Layer 6 of a small transformer language model trained on English Wikipedia (9 layers, counted from 0, width 96).
A neuron's activation on a vector x is squared ReLU(weights . x), where the dot is the dot product.

Input weights of the MLP neurons that the questions are about. A number n stands for (n - 500) times 0.00073.
n11: 572 514 400 589 533 687 469 440 497 691 525 616 673 272 819 619 405 725 663 620 119 585 529 550 188 468 532 520 733 518 486 505 620 27 560 731 492 603 464 505 542 337 620 683 322 393 660 515 615 541 394 456 402 483 353 587 370 667 405 509 451 737 573 302 421 437 380 724 419 459 404 400 539 784 359 321 591 273 276 416 496 383 593 664 461 456 400 430 719 529 737 480 208 422 605 464
n18: 558 717 661 682 510 356 582 505 486 483 320 329 497 501 666 671 359 719 699 631 384 622 395 412 372 343 423 368 610 899 536 348 488 584 625 446 627 906 525 459 367 672 680 190 325 455 456 749 608 362 376 531 532 328 717 572 181 213 363 378 527 392 432 575 642 555 731 329 409 293 556 453 518 466 744 473 527 202 224 400 505 695 379 527 405 400 748 498 593 246 315 376 643 429 482 655
n27: 529 717 678 757 435 249 708 215 288 500 370 361 507 303 628 712 393 457 551 604 760 544 534 578 458 827 509 330 308 459 670 270 379 646 219 551 764 420 585 529 287 255 544 484 304 496 188 424 397 555 409 682 780 512 513 603 529 658 737 505 354 534 597 419 236 466 694 637 412 421 365 409 642 182 569 651 536 452 416 676 456 449 465 528 385 500 856 399 573 489 504 404 382 248 519 483
n31: 543 420 446 412 250 493 515 407 712 465 440 480 375 393 528 465 544 682 673 415 660 491 617 333 579 512 426 247 373 246 572 619 613 566 415 502 454 508 599 561 548 398 616 303 431 628 473 490 571 534 571 662 615 467 548 612 487 665 613 587 503 448 386 443 365 450 473 713 459 333 329 598 433 848 504 334 568 422 591 714 511 280 425 563 733 375 454 419 610 255 437 698 455 533 515 177
n53: 485 590 571 725 459 779 601 209 734 311 437 466 502 457 593 554 441 598 440 669 405 506 339 537 352 919 558 531 521 326 682 771 512 387 372 718 541 534 546 325 710 249 509 260 433 521 599 544 565 445 340 551 634 354 469 338 569 540 428 678 479 445 686 442 443 766 380 229 726 550 721 650 718 499 603 374 558 262 307 445 501 572 362 396 730 552 554 477 433 314 402 362 676 281 523 380
n56: 533 515 296 444 653 495 248 347 357 542 300 659 656 483 361 596 461 387 442 568 441 490 476 770 660 470 535 371 295 392 464 496 403 463 463 534 532 501 557 635 539 619 407 518 629 508 447 515 369 748 682 326 513 829 332 459 574 602 638 453 489 244 236 366 591 388 511 331 563 770 328 565 430 510 727 551 398 474 552 326 509 361 167 446 540 271 572 327 523 612 513 442 685 496 575 501
n69: 574 756 313 430 468 470 443 468 618 501 280 747 528 416 540 371 387 849 582 267 745 501 362 688 458 535 314 755 388 504 580 597 685 401 481 492 670 672 735 416 533 273 578 420 318 580 477 653 722 312 697 659 470 369 668 509 330 418 116 692 284 404 384 174 324 529 589 519 443 410 587 419 416 443 683 401 678 406 543 259 543 457 531 270 726 286 787 441 509 665 384 690 722 455 353 687
n80: 441 411 631 376 327 622 403 905 527 455 510 364 577 480 660 412 556 503 361 466 453 440 681 438 548 692 587 428 440 479 479 582 596 484 287 447 583 460 400 467 746 457 595 390 488 525 562 862 274 708 480 636 575 534 416 642 595 661 178 651 450 471 673 587 229 405 928 629 321 773 497 514 444 342 576 430 748 165 500 323 322 361 409 382 374 453 414 254 414 276 464 516 482 426 616 551
n81: 481 494 722 396 602 296 407 275 250 541 401 564 393 413 622 623 456 272 610 516 379 623 567 578 387 456 504 575 481 644 395 563 784 406 459 786 276 669 433 299 362 157 512 421 445 435 186 474 651 502 483 532 459 776 602 539 413 314 504 512 743 715 580 461 450 506 554 625 412 493 589 688 621 711 555 381 553 367 192 519 369 845 460 329 320 642 520 407 550 577 701 469 420 665 648 735
n88: 251 321 733 370 614 522 625 485 704 510 274 720 543 363 464 510 393 628 548 672 559 397 561 311 544 243 515 365 478 447 591 336 571 530 574 475 530 413 669 463 539 328 401 427 670 446 619 545 530 410 535 705 321 357 555 558 432 442 564 448 309 450 405 493 440 340 595 432 808 310 220 400 360 649 462 466 619 529 397 501 485 443 579 292 411 687 555 582 494 448 418 598 462 579 543 338
n115: 503 252 565 568 657 612 525 715 475 550 340 628 463 240 435 619 210 506 631 429 502 455 591 529 456 510 650 649 664 551 465 383 451 370 582 822 863 435 628 621 403 513 574 487 124 616 497 426 592 568 527 448 408 637 552 641 453 461 537 304 368 342 381 649 600 478 507 311 497 474 509 627 618 351 697 440 672 403 321 522 497 556 531 354 190 444 331 473 697 713 386 473 461 540 627 669
n132: 622 452 290 597 630 554 742 618 574 612 653 588 409 395 670 515 716 367 458 560 338 569 487 805 454 617 800 539 639 517 335 675 421 536 420 201 684 634 715 305 548 533 408 567 833 565 671 475 328 552 417 340 349 720 537 373 595 307 259 684 545 337 581 482 538 568 549 511 365 399 439 417 315 561 437 549 581 453 48 449 516 438 526 718 269 454 240 472 338 529 455 398 496 481 461 519
n136: 404 352 368 536 251 630 948 615 551 420 411 381 589 569 494 389 259 609 424 744 582 539 370 807 638 570 531 357 372 295 414 590 398 480 459 518 503 481 568 401 523 416 538 504 435 517 533 459 456 510 380 532 495 737 153 724 214 524 542 564 408 565 768 215 614 490 478 474 515 557 972 432 242 660 395 428 775 500 630 639 166 578 458 246 429 313 811 577 568 634 481 348 562 600 636 509
n137: 412 376 487 745 331 688 624 596 327 480 274 515 703 412 571 503 358 213 605 480 773 351 645 405 489 616 558 584 379 683 568 312 622 545 372 263 319 699 601 557 421 402 610 370 279 420 414 537 847 536 742 786 401 310 390 579 531 627 316 428 588 596 550 471 318 655 364 413 545 829 479 377 739 570 600 438 750 569 402 635 529 513 595 711 544 404 398 443 455 473 552 590 450 239 271 687
n138: 316 437 424 405 284 719 579 691 651 448 564 415 634 513 364 414 575 632 458 679 581 431 681 768 202 667 556 480 536 238 572 545 345 497 564 481 757 324 661 664 538 517 695 551 295 313 565 392 400 343 573 362 641 411 552 501 466 327 501 318 454 581 357 521 713 633 631 446 292 663 533 653 469 545 839 595 607 405 712 460 501 513 366 461 502 381 651 383 592 430 446 630 539 375 642 454
n158: 408 632 509 643 492 732 695 303 254 550 139 595 602 329 668 459 557 443 613 499 614 647 500 406 582 511 468 511 634 679 518 699 651 263 559 567 438 523 540 382 421 546 539 254 442 789 587 531 185 580 459 493 499 482 491 540 613 623 308 409 573 528 655 461 119 736 686 317 538 482 403 473 409 664 697 152 177 314 434 550 611 588 480 626 614 547 884 285 681 320 336 500 409 182 676 75
n171: 636 567 667 613 233 490 518 652 590 501 380 573 947 590 402 486 258 459 504 546 500 494 452 262 743 445 728 305 409 420 587 547 258 655 714 531 408 327 418 510 530 483 226 499 477 742 675 521 593 584 271 778 573 621 214 491 525 507 525 723 606 306 631 136 329 430 409 742 380 633 469 322 385 519 225 512 681 704 585 196 418 509 423 239 559 725 652 272 676 635 635 459 631 325 406 531
n176: 586 360 495 448 767 277 520 434 497 532 662 656 473 597 358 452 354 669 744 507 605 524 178 581 569 472 753 746 659 529 314 620 585 284 274 534 684 565 549 201 692 543 521 412 396 560 527 507 535 494 725 430 398 586 378 805 564 571 431 484 505 694 401 441 458 454 425 295 316 609 644 341 283 485 697 636 474 436 248 409 624 350 398 336 608 390 405 305 484 604 749 600 433 408 349 474
n190: 686 465 558 402 796 480 440 36 694 343 360 308 607 286 679 229 369 750 789 547 781 432 541 682 625 309 387 850 633 608 394 425 583 614 510 415 274 598 586 307 619 198 306 457 667 608 481 326 648 375 563 299 516 277 179 602 876 872 366 412 524 697 417 456 397 485 506 540 368 629 645 612 183 411 524 381 665 492 234 686 347 174 457 542 733 522 473 568 451 477 547 431 491 753 631 620

Each question shows a token from some text and the vector x that enters the MLP there. A number n stands for (n - 500) times 0.012.

"4": 470 588 550 376 455 410 418 406 308 377 572 532 428 560 591 505 438 442 622 512 422 544 469 482 379 525 514 471 463 591 436 522 562 455 618 515 538 555 402 406 592 534 598 665 388 534 429 474 575 549 545 464 505 539 408 604 374 479 451 583 748 434 510 553 617 456 486 392 557 533 550 500 476 477 484 485 367 438 419 517 584 563 594 497 613 512 446 529 471 705 635 373 570 397 451 388
Which three neurons fire most, strongest first? n81, n176, n11

"5": 589 728 516 606 464 477 353 531 571 344 504 462 410 455 426 467 570 405 628 389 451 395 495 462 359 584 607 460 443 579 475 363 417 435 629 524 502 480 529 598 533 501 620 554 544 482 556 422 610 514 466 444 519 395 413 558 371 497 529 631 550 484 500 528 649 493 458 487 559 384 543 495 343 489 492 616 475 371 508 566 519 507 609 468 574 401 465 527 636 597 514 515 432 398 574 486
The neuron with the highest activation: n11

" its": 470 563 505 419 532 476 344 384 479 490 390 444 402 346 472 463 360 448 486 465 459 535 536 665 609 406 541 438 370 608 565 433 491 596 509 502 550 459 449 505 501 438 536 587 405 420 623 505 595 564 428 523 457 517 621 458 247 561 457 625 520 439 451 623 457 591 552 542 545 614 556 664 461 501 585 700 480 455 424 428 477 511 541 558 651 442 470 547 471 500 624 465 526 416 468 505
The neuron with the highest activation: n56

",": 438 438 435 540 464 430 550 550 414 501 535 530 398 627 421 509 540 476 478 469 559 424 571 674 577 508 297 570 341 522 468 447 467 479 565 518 483 454 384 505 458 529 536 471 493 609 560 421 672 508 552 527 482 567 447 442 276 435 535 502 498 523 551 530 549 512 439 462 551 578 568 459 332 436 479 718 465 442 652 525 408 492 604 551 584 615 458 512 632 481 504 418 611 525 467 398
Which neuron fires most, and how strongly? n136, at about 4.2

"'": 501 489 501 287 432 498 363 551 528 492 544 530 372 496 424 372 605 588 614 508 507 550 572 601 522 483 445 707 324 407 539 371 385 527 416 371 342 496 543 557 507 521 406 436 507 471 670 476 526 521 651 441 481 602 560 541 421 598 436 515 564 579 510 552 515 476 285 479 430 462 600 510 471 388 467 532 497 569 518 588 493 533 533 625 529 503 453 403 572 683 514 453 615 530 350 469
Which three neurons fire most, strongest first? n190, n176, n69

"man": 324 571 427 283 366 491 498 606 604 440 432 540 394 536 371 520 583 438 525 588 586 554 574 511 364 507 316 430 439 592 445 438 541 579 456 453 617 417 396 622 463 474 456 614 572 556 453 503 552 521 526 537 487 483 629 465 421 540 471 478 601 557 398 436 555 398 413 415 518 436 417 690 573 592 417 493 452 593 673 540 571 540 533 555 629 537 349 444 499 567 442 541 407 521 507 400
The neuron with the highest activation: n31

" |": 401 537 628 342 475 543 424 635 346 466 514 716 506 479 391 528 471 399 537 441 476 504 416 537 447 572 504 529 557 510 346 431 477 481 475 514 574 511 497 445 492 471 525 739 510 384 683 580 448 633 537 467 495 600 600 536 424 482 462 591 589 481 507 516 405 473 415 447 469 538 473 587 283 448 499 492 478 456 398 478 562 436 567 558 487 541 437 600 466 566 589 423 522 493 525 543
The neuron with the highest activation: n132

"9": 559 636 553 390 563 497 425 502 475 487 582 614 475 509 442 523 522 476 621 366 361 528 556 413 462 573 560 569 480 655 392 372 478 390 477 394 575 559 552 580 629 394 623 534 474 434 569 409 443 710 504 456 577 509 441 490 451 485 402 525 592 485 544 571 515 475 475 434 440 484 476 561 344 457 525 573 479 451 299 558 574 467 611 473 509 572 495 534 466 597 585 315 455 470 480 527
The neuron with the highest activation: n132

")": 327 496 465 539 406 406 524 521 445 408 407 534 398 526 491 549 533 489 536 487 491 478 525 646 500 571 444 419 320 548 573 582 539 496 550 463 541 523 358 373 421 445 522 665 518 525 458 398 548 535 500 436 427 428 493 436 507 502 561 478 646 567 479 673 477 584 357 334 535 441 450 519 405 565 391 531 404 627 666 479 537 630 692 533 614 594 412 588 563 455 611 521 565 495 384 452
Which neuron fires most, and how strongly? n137, at about 0.23

"|": 359 663 627 557 495 495 474 578 521 461 458 527 450 363 387 510 469 467 586 409 517 433 508 608 398 602 446 429 447 488 630 476 467 456 499 529 616 544 499 437 350 484 534 685 478 409 597 548 532 520 451 525 579 553 550 430 466 480 534 649 546 420 485 585 444 467 478 575 604 379 525 724 326 394 421 655 427 406 409 538 456 402 494 536 496 436 511 557 525 505 532 456 481 457 566 504
The neuron with the highest activation: n27

"\n": 304 440 596 464 547 520 437 468 523 458 479 541 417 408 354 491 475 443 553 393 433 500 613 587 479 516 582 373 351 543 597 605 513 494 517 450 601 476 495 415 301 493 532 584 534 508 591 583 570 475 402 472 526 386 462 536 433 514 604 490 539 483 561 585 563 391 531 624 489 586 423 578 307 470 485 637 411 500 521 640 492 481 582 600 678 413 560 556 451 503 495 455 452 471 563 555
The two highest activations, in order: n27, n31

"0": 361 662 534 440 421 499 544 517 373 541 459 613 469 562 555 507 548 504 504 461 429 601 535 436 417 475 497 436 328 567 589 553 506 457 558 551 528 560 316 524 541 491 588 577 436 528 403 421 597 491 417 511 464 486 431 548 402 504 515 578 667 404 566 573 567 343 491 256 546 465 492 646 479 442 549 540 459 392 569 460 560 470 611 496 622 548 454 534 513 651 558 389 618 381 492 390
The neuron with the highest activation: n18

" for": 467 496 541 446 515 444 422 434 463 480 391 534 497 392 495 520 482 515 589 374 466 443 574 448 448 475 522 449 440 622 588 497 489 517 545 534 542 427 484 566 340 386 540 504 498 668 615 442 586 545 433 499 434 521 634 514 225 485 471 581 459 598 468 538 389 642 553 555 600 579 484 621 362 394 569 584 432 431 485 514 479 555 428 561 654 446 633 512 502 433 655 469 588 484 475 441
Which neuron fires most, and how strongly? n158, at about 3.6

"1": 498 656 512 303 490 445 433 552 470 509 488 534 493 358 581 402 481 547 470 414 425 515 636 498 507 566 587 425 437 629 550 533 427 327 612 435 504 412 415 646 548 456 554 559 413 659 527 400 476 665 575 531 449 486 468 518 414 556 376 581 634 531 454 523 547 487 637 323 535 491 440 559 389 408 481 608 390 394 615 531 491 414 595 468 546 592 420 402 544 626 532 444 496 542 456 510
The neuron with the highest activation: n80

" who": 388 414 513 464 378 350 480 440 410 572 390 489 365 433 402 498 509 444 567 410 545 555 591 605 480 491 401 431 459 588 636 547 536 582 523 483 496 498 475 621 408 561 508 483 511 420 497 507 595 592 361 527 529 497 467 511 330 508 503 679 535 540 440 594 416 579 342 378 669 640 448 728 511 533 500 559 335 596 494 425 496 518 542 604 592 507 470 494 474 554 549 534 550 395 400 501
The two highest activations, in order: n137, n56

" in": 457 496 568 323 541 410 468 416 451 516 429 496 450 393 398 509 499 505 528 415 491 523 586 518 474 450 437 474 389 506 567 475 472 540 541 479 576 441 465 462 285 461 604 501 454 575 557 419 540 481 487 500 486 530 515 515 354 476 546 623 587 482 468 708 554 624 524 629 602 670 557 568 325 403 513 607 401 430 452 454 530 571 540 529 743 494 580 457 448 492 638 475 566 443 543 413
The neuron with the highest activation: n81

" (": 598 620 515 557 515 419 402 616 512 571 438 526 347 407 368 534 459 390 667 228 398 519 494 604 518 628 508 454 475 498 517 497 371 425 578 544 607 260 432 506 422 527 542 520 497 550 684 466 610 527 531 462 523 571 396 620 439 590 512 573 451 547 384 610 551 452 511 521 576 484 485 520 434 343 436 565 499 577 551 497 572 457 453 531 483 400 388 485 476 518 553 460 481 496 577 464
The neuron with the highest activation: n115

" ": 459 679 611 679 537 405 380 489 503 407 463 555 247 443 424 486 305 410 551 455 561 486 635 529 491 498 405 386 422 543 533 492 504 452 567 531 500 422 494 568 375 671 572 514 486 573 557 364 621 528 405 451 497 482 454 572 380 520 496 635 480 504 468 589 540 446 493 452 521 425 570 530 397 521 463 646 408 594 613 558 553 552 475 448 639 512 460 484 523 597 519 416 517 490 481 440
The two highest activations, in order: n27, n115

"3": 630 747 500 561 506 399 349 516 513 380 689 530 378 486 443 421 510 513 633 386 406 471 513 405 481 631 488 518 440 592 489 529 432 461 649 517 515 630 566 567 583 505 601 497 585 486 499 408 509 535 336 428 506 491 455 551 374 505 512 520 585 483 475 571 550 442 403 427 599 350 524 449 378 425 454 568 453 423 492 517 554 478 642 550 450 538 317 553 523 619 519 508 410 487 520 514
The two highest activations, in order: n132, n11

" March": 451 554 471 560 474 453 316 496 427 507 586 595 378 428 397 514 590 447 574 425 381 642 431 519 397 649 522 636 454 585 423 475 432 518 593 533 596 679 485 607 520 463 544 608 329 575 484 459 509 433 525 422 453 585 582 510 330 474 590 573 421 509 490 671 532 471 472 606 577 503 383 562 498 441 454 474 407 474 499 661 494 453 462 608 391 553 439 507 514 623 579 368 470 433 454 447
Which neuron fires most, and how strongly? n115, at about 3.4

" it": 448 447 348 462 519 473 446 546 454 481 439 546 329 645 446 505 436 387 449 367 495 529 515 572 547 481 588 393 510 608 663 412 515 557 628 417 461 466 511 575 491 497 427 628 452 550 431 475 582 522 548 520 401 459 545 579 329 431 504 596 532 559 441 587 356 476 447 402 765 533 569 631 475 561 550 541 388 576 498 534 534 492 533 503 636 532 543 582 432 415 594 556 519 361 336 483
Which neuron fires most, and how strongly? n137, at about 2.8

"–": 402 542 618 474 419 412 357 592 442 553 593 594 580 512 427 487 448 468 447 296 457 531 601 512 402 429 522 548 578 516 455 535 377 556 469 413 641 450 462 660 582 463 495 618 498 607 724 484 499 531 480 506 430 588 563 468 414 569 435 496 565 525 503 516 581 408 467 397 578 526 469 500 385 380 588 488 446 514 605 413 507 420 489 471 505 638 488 468 581 622 628 314 457 490 442 399
The neuron with the highest activation: n171

"Z": 578 498 563 393 600 394 400 569 416 364 545 586 452 601 457 400 596 507 618 446 417 482 515 633 437 518 319 666 381 501 493 398 328 411 455 513 517 466 443 630 505 632 526 490 561 539 582 469 512 415 364 471 529 471 556 529 518 518 516 628 467 511 475 556 600 512 474 477 372 280 472 646 476 503 492 564 424 358 450 445 493 438 710 589 504 396 480 581 549 604 647 494 585 438 539 482
Which neuron fires most, and how strongly? n132, at about 0.21

" the": 426 514 546 468 561 450 495 389 468 472 402 453 401 427 485 475 456 506 549 410 528 516 546 619 493 435 590 405 353 551 543 536 453 542 498 461 525 474 415 464 391 418 607 594 439 487 558 503 574 539 452 509 447 529 630 494 165 535 477 611 540 462 445 552 468 597 562 561 585 615 505 722 370 468 556 598 464 488 413 484 474 531 488 497 724 479 478 509 515 564 586 487 562 502 496 492
Which three neurons fire most, strongest first? n81, n69, n18

" June": 478 529 454 590 520 475 283 536 388 566 577 578 530 478 437 480 501 481 581 406 378 650 460 511 397 621 461 594 485 515 423 395 416 503 613 593 593 658 454 608 496 460 519 594 424 558 471 485 459 505 494 388 455 587 601 561 301 495 649 607 480 579 458 636 554 395 448 556 624 478 356 500 436 464 456 519 493 431 475 584 539 561 491 607 440 530 346 498 451 617 589 360 488 518 440 387
The two highest activations, in order: n11, n115

"2": 602 683 572 571 469 485 377 557 686 470 610 422 340 547 458 353 567 438 549 408 510 496 464 447 459 619 508 446 440 566 528 550 450 420 636 478 493 502 532 483 559 568 544 515 582 539 516 373 556 433 308 465 491 468 387 544 355 479 606 626 483 473 470 568 623 442 375 554 524 416 587 401 386 471 415 575 408 323 547 530 550 487 619 531 565 541 405 562 532 563 564 508 462 426 549 547
Which neuron fires most, and how strongly? n171, at about 0.25

"S": 531 635 417 276 545 531 418 529 486 423 610 601 401 617 469 432 525 416 487 426 412 583 424 473 489 472 370 452 425 436 547 508 496 467 678 543 425 623 474 570 530 561 451 520 547 716 627 497 429 440 552 489 429 519 580 432 397 482 501 533 451 501 568 509 528 487 330 448 384 341 398 692 467 450 492 502 488 613 565 475 485 553 595 522 551 437 405 540 538 771 554 566 516 495 405 476
The neuron with the highest activation: n69

"6": 397 658 509 412 615 498 310 495 365 599 617 519 556 636 602 478 415 527 529 376 488 552 429 441 452 551 382 441 411 690 446 556 529 466 517 419 550 458 260 382 582 551 607 512 394 539 525 531 552 504 518 534 542 467 547 440 415 500 498 565 657 502 533 495 627 435 450 377 570 468 532 575 468 407 527 607 464 276 474 528 487 456 637 501 611 616 400 545 508 524 537 413 461 497 458 487
The neuron with the highest activation: n18